Layer 6 of a small transformer language model trained on English Wikipedia (9 layers, counted from 0, width 128). Numbers have three digits each and are written without spaces.
A neuron's activation on a vector x is GELU(weights . x), where the dot is the dot product.

Input weights of the MLP neurons that the questions are about. A number n stands for (n - 500) times 0.0021.
n7: 462381666555434544420491397622574361506416327430513257541560361478416657593429591490572506366570491519647282503420327718515544425407534302461603537708322576572380480440620526763471484444286582440658523411410478398481384480475452384392457571388417436446419348561465604579382458624537327555754566480532509491546551575716535462249679493525653590610503627564584389645668419525474535600409
n30: 629518369522503533534477559428527589321715519509597394464364560451399395512506561601420612478269467542497580332304662531384461559436619444538457659544639345437292353471460466552482604440544551473562494613615607706404546644370654465530713518413576655631509594359695483422548534476533473433497515447599404233503557414344615446564515569503314322533420582568679668599473433476399457613621
n34: 672756388547405558339440554490640704537593395454439516358512552371321397526500422514539519389254435628416437385454406570592575369592538567541500373548383621399653473668515540517527350463494523401385609507640576551450643646289441772415314455466480451635461474417510599630421283605474420475374657331483623487584494739404653435343543480660691526400548448783452358503596510692374573565456
n55: 395539630510672470597577430556448442520397267490466400570503342490187507637314427600493636458330615334493413507691487439401688449433309625500540497425544490428533407483556624597601584479429490650714493530491370584439426469490262400407600409516597560528409378631628415339630399381493826478456497558358556480330396598810361513371560558298356507470486321497406681586438539409433470647633
n83: 439596455507342276637404375446317428751604403662406365503479503445497677467459596644522525558636605390656791419582714490461532341396270523543412305434596503487410400510680702405510446574655439513386628364488578522536405302431626534532544519552419374564573381680679391529566398326379381406441548527579490452517485405267349592510454447523578520356449358510418523388535517569536369510709
n88: 513487394441450389523621346386606607746394440423457488491376589516523710604270442533551431615445484616606370545591466447671529424393429526721793609465428448516567457621433400507487792736443445606494587403500594500602362510462494350465267384552393419370472484588516474414578290677535619599598308593579497462451558453681580361529490517449591328465585568294415517628465588516770519452665
n93: 706242493594257431417313546503535323631481595742541375497645470497684368550452585541510580462444614622653620593357607537540319385444522483377575574461480308719477428597603467527420587418452428543313445493619245481372288462580638551279360684497589563534432467397644388582478527474591551516430319347561526278530703523526523500605467357582490543539444526607486320595442605481664273578419
n103: 345553450578351222500433290267493376633516586416621367411453427584666672493620567424582331507594315443596615725460574613594424497527583422455518649654616513712142517304633436574399507459520450537562503701398339623483299313370467524356382667404632460538264580412526637606475578467579422529530620600497480454418551530432450510537574486520698318655637550537402472477641585555534480398445
n104: 363680749314791310355443610457503411519545419342487594465299653557404695519518560379376390550367385450345564468522482419547559664453560478467636384494484554553378448355589411564494540597518444550614572434584421582506372477598651497519536685446543607379414578506428511715567599400682457515443453429600590808300452611451588537469449617377509510488414525656550500772380553528519544537662
n130: 430523547469507553605477559398549487476668407557365487457541620544452387429581484737810775560742738487645544267446478215544604448534678377522740542536493725477670417511510314463500566597569460507500430493350389542407374649490282640638625395410696352453533413595636614557710404399513516338480547542397400530572618576448493414426497334544568507553358379599500341567457415654361663616448
n144: 597678599413483331441393582426343490497429642520636471506629614679450379520557475405709471545454694635362278639480607382521526345427532500578504373555550576702705375579419477394374571412513379444529609556612655363410423565516536497405422567422452642546609477387623596546445470618497710266454490656507529360648671681510441671457249584477335467584244480363569622396345330436530662613487
n154: 510527458160644582451333529490642605504608557312629560554653500451612416468654566478619182562587425313436560441462510372610541489524433504414714399564320451565417432540569319423342497529561223427459486281477437628652701489436576298393550612682655590539402362454527510503503592846527635614675662636571665551401589585669552411472399500431542612466515542472536329479299412564458545230368
n160: 520548483173514146407404471541611426419552606479617603440310449542329750514500622450405601631780419486267587535618493697548613592452556395510466483460412562729514411496425503472430339521466483445322564490588483497532528489648452657472724618444360655419517431351401478575587682514470550497371500511591698595408500761262342687435337567442614577483732710500572493695507485349465545622645
n185: 479368390547562333426578383542531514669580554458511602334649539333493363539459800785625555493627629426583382546496348493500563637262629313409397644407486535570258584526690585643464373311572525376438500532403415346442288704507437423334423472799467617503517644415685558395395464588614589320536433464612339448507350666486468337609436573352436318740340542368374616356510437517543429361594
n188: 578681597430493466462400436405752524475617436452486273449371493417283641524493500443585426442220395521475926542458685514651586578625676570585530430625609503688565625438327465427315278532517414586601705337520639674377451482530576579369536419618525344461480459507613437490387363631659550643528500646422531520302543381487328667476396528652691545398555414602565521524412733342657535527404
n212: 425526576189486330640494454467535568446509490610404631524397655573617632617410395500474384392630510739612550327393516724546685571623420395342579600306267450553566391403368430577379419503409487258503528580516450622527426445526348283580565474528627630398584497828490621454494584655520368449544460708334477467469538634474385480632443463540430607503661424379437405329480461384292339660575
n214: 569534500497441472592521509469469343406467422586389574345479393353176253449660427497553509734500513544419596392583451260716396536414634529382582592503519624428582385507536573490359528346534532376556487570533573820503326621537408457678431441467675700610398563311509303516385361513578478598709500552532528572425587438642674397465548526437541522475406535503630493645435356469375420600627
n225: 290630504579565500681458713641314214253611326485697291490442642315214855526567581549579554357415695441410552378500623350428712564655613526469552365579631628311420481465462555470493482587414412621439550471573423521605422458496189618511663403524565474345658573496562714267835336445605550539485328315459551605534483424404639366511375545639530559580438511515442474522403566496318548525425
n259: 461474493614391552477576403565590513329497486480588446464367490533626510497446748623416532340464435533530576559278506389451611318586456473606479577433433595458520612586565431530503455330407389635352500483419421532658356313414356408438361339434667731654288575473689704350534510575455672541397487490665581438604491658433562364598530480635401583367701530277548405507236434353390729354709
n260: 407354624510709470493484537721614575291513531618490627633469483466598704561591574462605428603500328413500714561426369342559430421490581435465605728490637460753590375683326547632368634420507463483356563406519574650527623462516299462436382382337434604384424590449507623377388596430698513494537199483517580653473351540709500447329490593527385551341652507537648755513599355428371395559448
n283: 427490415532639444504425458552352634356363358365628367458440549347539738439404571683601390414521594500261157564425588344391402518504514359399473257476468479458314380544453571529732400555517535567431588525423518726554593529362303783479474486318607574566462440600434361402437338292371658398786634449493542538692587639431525319648525485779347443521567500364641358426576422400350329577446
n286: 413479592726489597571635490441668363568434486581547520542427332525607482624544480518814507363458445247648603359454773446602451608405544295503275596490489416437521275456467702663361527522514595440534540482480355432543539544336511460641515631631438528401290518411549433430503504577320179490852496457504556559396407666415433600226518489461397283410696384661482590521641392627372543735551
n351: 268340414359634448440389342464407564369329537331544503637438474420390583507414472414549577479507529526493660550440588449549283524507598426550539462584339553493700612510378361607567487473503546427200630364478424391490473490442563651289558497503719725312316516623464560529537634470500647354543500728601601428632563471567641442635321581546274433572535536547448395307458723661417580338290
n381: 652494565453344271520472497516522471547475413464271563503494516641457517589348369547420417524533664356497665444365591627662403600625462547369542557257497493377519584490596461612272490490490575353423646638509405680593450676262503466389382711497707523592510419513584366487597317536548516547487529234563312374570596651529659423617447450503539421587534229606603554331356490646262457487463
n421: 469207564478493559461262702629528620385553587578420620428483535361468441504500362449666548444504594451467486457589382543431609511717459496705588421517644380500595347526667425629468400336407757635686478394604457459904579445218719522380566400466698326520448296343472503668589399387601486401636461656558619549301513472675391486659276507504596457549437627575489613553552504438364257583413
n432: 526613598360629548552563608609595452324537510487507358527586610339586562388582522490497296383520648389534533461510669483463597426480487343447412649615457516636474524397454365375559666463663536644663473569373411525490643628195575456533311398578537487381602559457674414335524463559567348576441461732473587374764587689475532542347464513418477434203445229659280483416631507573566549449362
n439: 585576260500369406450535629411618452288607551391645430533382280423505320459823642486566359362396776762417559727514284209437397024613413592354436548623394482384652342623453704660363315570791487577452528645419631552509482645750514566293341540504523599606544612491692418155597532657535728617701370426320773911509410673382478629302373305369659805179300315628585607504469552562418409629551
n440: 364497379473465573402484373589422343661510476591580653581535614476384426588484298437355631571372583540469497419266455569475574424490477510634598441585538389587607240669417486582340300472595363480556497392251490278555394528579577329248677608634294584390477406405507540297638531658523314341276487285521417384565691493598510536450392500513497456576550601510482376687556447402752405407586
n447: 450673543343723426716548246433608524365429526504596389599607486637504428840576640741426381572586433289588699561641606430416450562414497569401678465577351586532507467372673457435449399415420368482535359716534550299726434448413529537335330619633396525453461475478373523411467580379683730390703464253409582422610480563514507500443424566647374684352375618623711338536489719434677276500460
n460: 416483432427163470524425607349620321580513627380200579528481480517579464579497657535805533522483537428535355466387262350529208416315618364578456765583434561500510461407419569548466730387367503305443213452409459738594451662530473465609458653305507606532513476510473625436440611456483570582607561669368585476451519497686585503534353623568400466507374442548586475544400424344310466366577
n479: 401472418292597507302576477584333497482368647418478510661503496306323372644292380496542343500410401264625721230424456310477372346651476562640527507409354593514429744545497583493402605622455461575437400360520514493518529748611261426689463556629522658430500635511436464472657686418553576559786500493383656433602432482667585496439615493625457648313583178685609522592588334719373500591427
n492: 303650437489492321504344394693399284560325561619206318497483599519406605522246447565616496438367515652238717415485482651638485322255486515581556453449451515401320424535402344436616348722590706607435342515560589418575508542406644450663339630546458459403417566504635402372541508485624586489579312565334408335390595431662761351197336633548314444580594419492656409382721391637631560620424

Each question shows a token from some text and the vector x that enters the MLP there. A number n stands for (n - 500) times 0.0058.

" certain": 606509564712485530476483511396502720480590532437514459501529497541599478492380363395496810458458453616452442594560502598670583531718455623420624414438621511537413484306546459318438653544605636425529387570412426373518480377549405307570565515441484552599510382481457466511236667369475407623484532438357469408568416635475502423572622471723276561513290541301366551403550516571444563580685
Which neuron lights up most? n212

" Cert": 506635437498593531415668548423564533405528648556467525611605661611686439433482286439255478670649358690315574542641673577547397419603405539436393415489730477567451629601429635327470553490213541465507526550371542429582588382800387386446680517374552498504553258599358318337167488254572254714609583446549313571567375676481414469463519456607442414792554610423439694446527492292454583478569
Which three neurons fire most, strongest first? n160, n212, n260

"ey": 602404411507622632364622581422561650563494693535462240527606298495531406377457419468442648380498420606343442572519580609418542486624458614386810552539644550409374521555478459470641711580609482568508484521416410253529590444642556453517456555466421422507560393561523461477232528403528313642343612642556500494407248525500467562575519528513360385643469550589349574495486541486482566448499
Which neuron lights up most? n432

" dis": 596350587559535314592715568301564585405647576357547359773670486449596387470598459450529477478442392509606606631713571454708543387571515521384545350271567563404414603585515526363606691479441663335372433612486379386607588487616482481634615579695550467524482253328547377484342471389494408656364656606604316233342403552636427452433630543599535313508448442395452597478552648434436671300510
Which neuron fires most, and how strongly? n103, at about 1.2

",": 589479654631490512485525447372538567492645653508484361554485544500572536483405309462400664557368383681430478584587504549630417458684501579538704457497550657436537601431525400451429603473454585549432367711402497268533611375702601520610649276512403550550467301366620399529302413439453401655575518560610421373477424454466464630534374515555229554480535484476468476468465571428550686409499
Which neuron lights up most? n188

" is": 569385545583580486560617497302498474346602616474521371548570616502573454423453516505314890521514397574378520577579566686559445484703464464480620440376622372321446675555417552412576607419454577422477415515263503437567503475609577480613499547556462383435621392500670221453241464470390409817475464526539340539557303397598622666517513424539287553450500525503402381406503649465548638415582
Which neuron lights up most? n432

"p": 607486575415497551491588658383436465515238430437307419506633465549490331459442373338414518802567320759438466581809476504651462391601563597512544563379638594320282441475477463291504556447538633472361580515395429263353724521861522495600670578451463525385381193508480471460352648512549344626558629534587319410483385718548489643539570398503539457544487667412583554499318767383618617554597
Which neuron lights up most? n160

"ed": 510512559562609532444664587355552579434466478471429325494496522471485461465403426549442597462572427592418527578476460624475403406615521600451940355419564486529397500513541530511490573533554597552511463574531530451562546525596465466614409530475452587481434354536447409480346481451512463494466531584514415485497323522509449488516464488549375425561511580452385508482494528399517544502627
Which neuron lights up most? n88

"ifications": 438443613524514576503563625279496656594731633577571479694636527382585579361455392427405685565537493452272566432671614586461484513701550714455561453433518581450394510433544600326432551512485619502600347570345454320566686469657702606617515564548392420356573499548542312389130482397383260535435391411672303559476327399367359573622502452702337488549493676598361744388491534334506463395582
Which neuron lights up most? n83

" Coll": 516451504467597497375655765374414669551630606466453492586687603585479422395398298553308520597455342370348650661648471574563596459510541524292560414447513465375389607416445450337565541645539644454476492606531340195466490550746461486449626555325509501387403254457474474513255564297607297667619721425612360539523298663630524452579432518555484469483543759410480569440458664246602618722612
Which neuron fires most, and how strongly? n104, at about 2.6

" of": 584486548522513553523517569314604741470567477445497390485468583588599492466413527479384730554584433459409472703603302615519463497691534610321790489459694355466340513450445509390524549483489582415517390520481413378465560511667496439570566472602413539611510361431593418472194506359458418718508620402593484480592422586583475461586640534458346424468432504455390431456552452454482547388577
Which neuron lights up most? n185

" player": 466564592481774566488699551369532734509612557567423424628471510466617403516403411491490603635561497518309564539608611655432558440652362540373688385528559568289403536633357532400275569530344555592466450546385327314611591407668692342555462539432499506508437376469394418468178419436422395822384626501517435380496365440494650584584545544542343363548334620603414554430392630528506602461687
Which neuron fires most, and how strongly? n447, at about 0.68

";": 366465488612687693399554597221499576491709553593603462597609683525607445487389475473288566446615527668287526702616633556545317369566629625409529521658501599377394525436498479373588600515506559501349494507329414339571530514700552505592424434388250477398562399497552402517228519391555402557603491504647517409522250500663447486549643438514310483749442449531408502443513606545529661423409
Which neuron lights up most? n351

".;": 469443529558518537389669454400416639503614554525615451659520572488632631509539412431329596631584499642418490432628496432404365414648479536647713485586750468339468643441564506449571586512427643479428494495356402376482595370725617369539450409451298486428430369550539364496226630346532497486610435563692381492547295499482440513604731468584313446649405457486365431344441664536556569481542
Which three neurons fire most, strongest first? n351, n88, n83

" remained": 513408606685608488502685615345537551395696577394440373479596563501543365394504543603383838474452387682299529503550450608539458425710497538501607398483620472425449515626371607319472636465516634502466427540400501439532605441632558477649373443456510524412529519393603454387268463445466490670580462493400211463649328447699467554497493479587237476406541600513396546382670583404528606392560
Which neuron lights up most? n492

"work": 453432564538536614491587638461483705365671521476489357681620449492579535411380365448376685510386488569422517522554557596478422567702484669388692329432453564459225575499409514489599672523430576574499493565310355323656663419793470507576460619450514505424653370549515342457252479487532296561460550514690464551535402542567472516660499454510290389597395559553285684338348594299603517348603
Which two neurons fire most, strongest first? n351, n283

" and": 490396560531511605464614520304401556518628544514537511546595508493598505478442397396367841440581483566417480572582584585594531503694524596453719482620565530408394576468455353477469605496483680564491437585422440233474408435609530475594543410461467564504536301475495337485269553447400401634629488447620408417506403515493625522572469591604216513574512422554514448384366587394473550486523
Which neuron fires most, and how strongly? n351, at about 1.4

" Argent": 486506671609649459455584420277407690458467636494427419561654548490622386337420505471646561558470478560348433557735554473518476265668587450265659287534764577453286508399501459498518473582576634673569434617430155463492429427816517388634563419377491516421372321493454443559288483419501324760488627473569376549452378550397390583571599532438434435530488535595306576439576643460628629522677
Which three neurons fire most, strongest first? n103, n104, n55

"J": 438242575425595747369683530350484657554562519603467397578675385553551467320466414505438605447504430604564502436578456576396532558669375575429769454415563625505471666583401499504546669687495441545405457532417522403567496433705549417552552584423432341567519497428465410425138517301582413803512548463500438407572200491339616573512508492625382474529368662444371503528467671368591518580482
Which neuron lights up most? n93

" while": 597422638669568480588676516368496367431579573491466368553419518442656542489526452442415765511504428588493471546530513579513515495648411440463804509493539438364373550543464356381475616470545552545510384615463449376521527424618595515499499384511440570531437400385573355468260503403500513641498521510564327459552430573564478569524533540555217532438547556488442494527479564377437642466559
Which neuron lights up most? n259

"ab": 788368448503587768496713603371426472393431574546417300582743313571578420437488425392315422556357443613481489553619436594617680417694528508372676541512654441309451440462424426414583679671564611615377516652496558367453624468628438412594650450451446430520647356459445315546460381386399498620573547534582415313485260391471590557678376446464511389672512647536368506548433700484519596294550
Which neuron fires most, and how strongly? n88, at about 1.2

" the": 620594536464617547358610749585386532455632632483392364587568450577573487489433518438375875554613475467401359584562517545495473428600482635431691314391579498500376526480464551509700640537471602465445482581426463248522518475609488568490414476535411550463384280538417379568329526372533341639432579566477519556557342528617502490548644373558296479640472447390526466467491535474449601379408
Which neuron fires most, and how strongly? n283, at about 0.96

"ic": 532587600538584607544699585397568526401461573415432356601508547405576448446429479459448581511534517546504564532458465606460434407598435559378911378429526516552400485439536554441373545529554593595468470587517540427528592434613435457632442602501460539485425336457429383504349561407452402545502464617582442496479391512506486504562532503591350407590509468477460549521360494333453517525625
Which three neurons fire most, strongest first? n212, n104, n447

"i": 585592606522577703522674590374573521460500609407412390585501415390478376399511434524388537513499531570473582548570423636412493482612444588398900393444556470468450482416530504440367522480540537580428485557422493429500565508583575443604493606506388500474459405536493347590342588519411344511537473618651451460531258489510546477623586503554382347531512498493444489477431534459500539447580
Which neuron fires most, and how strongly? n154, at about 0.42

"av": 648388524443585568382495671279341607390390657539479350620553416704580560317425295507393424544393301646488629413549440564598627308595475507352679351408644380456621536392430353423578690474586561439298548603495344312533531568714479483503729486491526377501667390411467456606319492470351362502599393487533391427530382584466675492644513433488528481546436770647553608641464474383679740601562
Which neuron lights up most? n93

" to": 479373565583507494493510488245515537412591515546462440548456521578639445579442441382422802411584438555412477607641471609583495472769452587429786573497606439425428634434465471419491637489498661486592438523380475356518521385713480490592544488454499487523458331421626411471227587385396445660514527397640405483563400504572485561600570555476308445470427393471451466447468658434456537461526
Which neuron lights up most? n93

"es": 604546625427538572489409630328412646644427499477504366506738362523442338537478542386606731549483397621425591423613596679610642473392459661210629302442530461269488543369543592271384589560434531448522577505209294434523460498742422594676584545565557562547512341473610215507108615257466336735550455555606306428564418433652528469510571491517445457563450449543509555546495635336475659572509
Which neuron lights up most? n214

" both": 645461678587583535508716615327521581479622606506504398542446546416518370528440341512432784571541416615429402566583589706468518488679446595431707467417563598434509585496401613438429531462423537469547451386476550333645582394648472453607552432491418500468515365410428491492336471166445338606478539476538278389625332497562420514542456438553263491465466474558382634528496491567572650438674
Which three neurons fire most, strongest first? n55, n30, n421

"-": 548431592551554528498607494472513594439515501430559324529563540484544497507492394411424544543488476595384513700591502564489539428648374639388780468471556477253424561539429522488584513482500600548429386551445394248566540543677515435601581434443313529481507394533536308459251479420539423642490645503675434651576252515495467533625602423664408466570415445411551388483459604550489741394466
Which neuron fires most, and how strongly? n283, at about 0.46

" co": 484477420482563625438670564416533610507661476341356488502628572545475398571564547466506649563406477594460482437693557488559571474541416629305580440449500577355535575569474489373351706560474612440505348656312309404548562677771513453640499527555456621455439206322433267480262465314685343622377533525717328251616262601409718617514580560398544450592411563555564552401419690423557594336595
Which neuron lights up most? n214

"ec": 582519505379421581494537791343411419482409717430434380569656416556535403422551471525401346595449452617419616509652627477660602518536522501246585391463707595535302553374472540358438510623513578503386446591464257473356449443677514319688719473530540441437535170429484443491268580371584576659561696641447405495612435488521582679703471601630451388575432547429503609495408664176446776386506
Which neuron lights up most? n188

" download": 307557412520647528518508535377550711349520573579632507651815470493717431469546388462452602562450454618347565580639587544554450468605447623374521373383622634466372589511531555448583529434357569441495527662367394301629689357870621468513506512514426554383476443518445298445218575338335227615525522643761336396487268598425429430632685444580328403583380596445315758420426558520638363419534
Which neuron lights up most? n185

" inj": 575670539388634525539661483355404578543520694604407473658728425317640407514488385487414676768380350554500532526558545492639500600649390565292577509375541472369435454461428467277558568651626516570420431551394444325642636454746440476673374592425488479580582354452559369496188429427513315641612639411589442307588445387461458434493373543494390445591489653408394574434422851323491499503635
Which neuron lights up most? n447

" Up": 573335449504533422427670629479482677327490630599528165634627321480475510524450466440441520454520313499376330708517437643478544430657401634491698411299641560408370555731434456387655650471462542483577455512439364274575623438764498535677550610492391501412568337489479598508251581432564226638469606530496615366443460567549482517628535404417503431619544668509467610476516576451433568533450
Which neuron fires most, and how strongly? n7, at about 1.5

"ann": 561460533461614561485502753302436551489312633510479440695606485611627360462437386582601452565476431504440484490579427549451570535569516561434726433550497611406525501435466480471578616599517415509313487510494372450527600424588529456536558447487462493366501170487348291443208692543452308637576679632608261424477238661575559483550454488546630289454397524533279803516510508543580710561479
Which two neurons fire most, strongest first? n154, n286

"s": 443528547590514494543486478416468676406602659488535434560613394471402554455308457449526817508449411605415463378593542625592471556625440617397632538306388647343435600375467579391387565573444556495428556396256441395585639488735518589636503723579396429436519547464752396506227513307424337566502446437626387450541384383467518603601536483659312561561411684603355739481508518347393504336633
Which two neurons fire most, strongest first? n83, n30

"\n": 621457522587517629556610517381568561323813503482405604469625551717685477482443443502296545584524498729382480501595549601581375373672410524286536578433584504540398533597597597342496512718400594415370441475346456370733562440635622439580611549526325507352582341481391302461097505335423424630602541437681423436525348584540462480591565435573271550666397438409467633390541611429498687458375
Which neuron lights up most? n381

"\"": 695422565539497539446709687439477779638559578449339376443603503509589405625550479383351477647492148354396541486619456583649579455609255518328526417514648684366490591636436445574455517366452681510412474660610343341521557379845654502646732510615396482425392514580502304509244448352452253876459517585530391600311455487526301511542626449542450531650412501387509556468448595538467640339391
Which two neurons fire most, strongest first? n188, n104

" level": 502494508506540549404677523420474553459721499434498470578541477461505454554421420474378811530440394633412519523547585675637539428694557645455676336380590528405371578507465466398445627528485661467429388539271491237513478560743450360614580666486498517476639327426542526410420532531458324598391480481654369339513320546631614493646572574613318447586439556550519493349514533288454469442583
Which two neurons fire most, strongest first? n440, n30

" inc": 558596548398644481440729665357456483495561574330383338543682617522551357455482316497452557691535427592312483498732540451667587468655388557306601448373552552314544438436553542279456676450565726439516439477387335512536612494468507517741439389467523350405445197449485466470261546362404387641581625641594423377554436529549664619447560644521470488515444625378628569369381739348395601608554
Which neuron fires most, and how strongly? n214, at about 2.9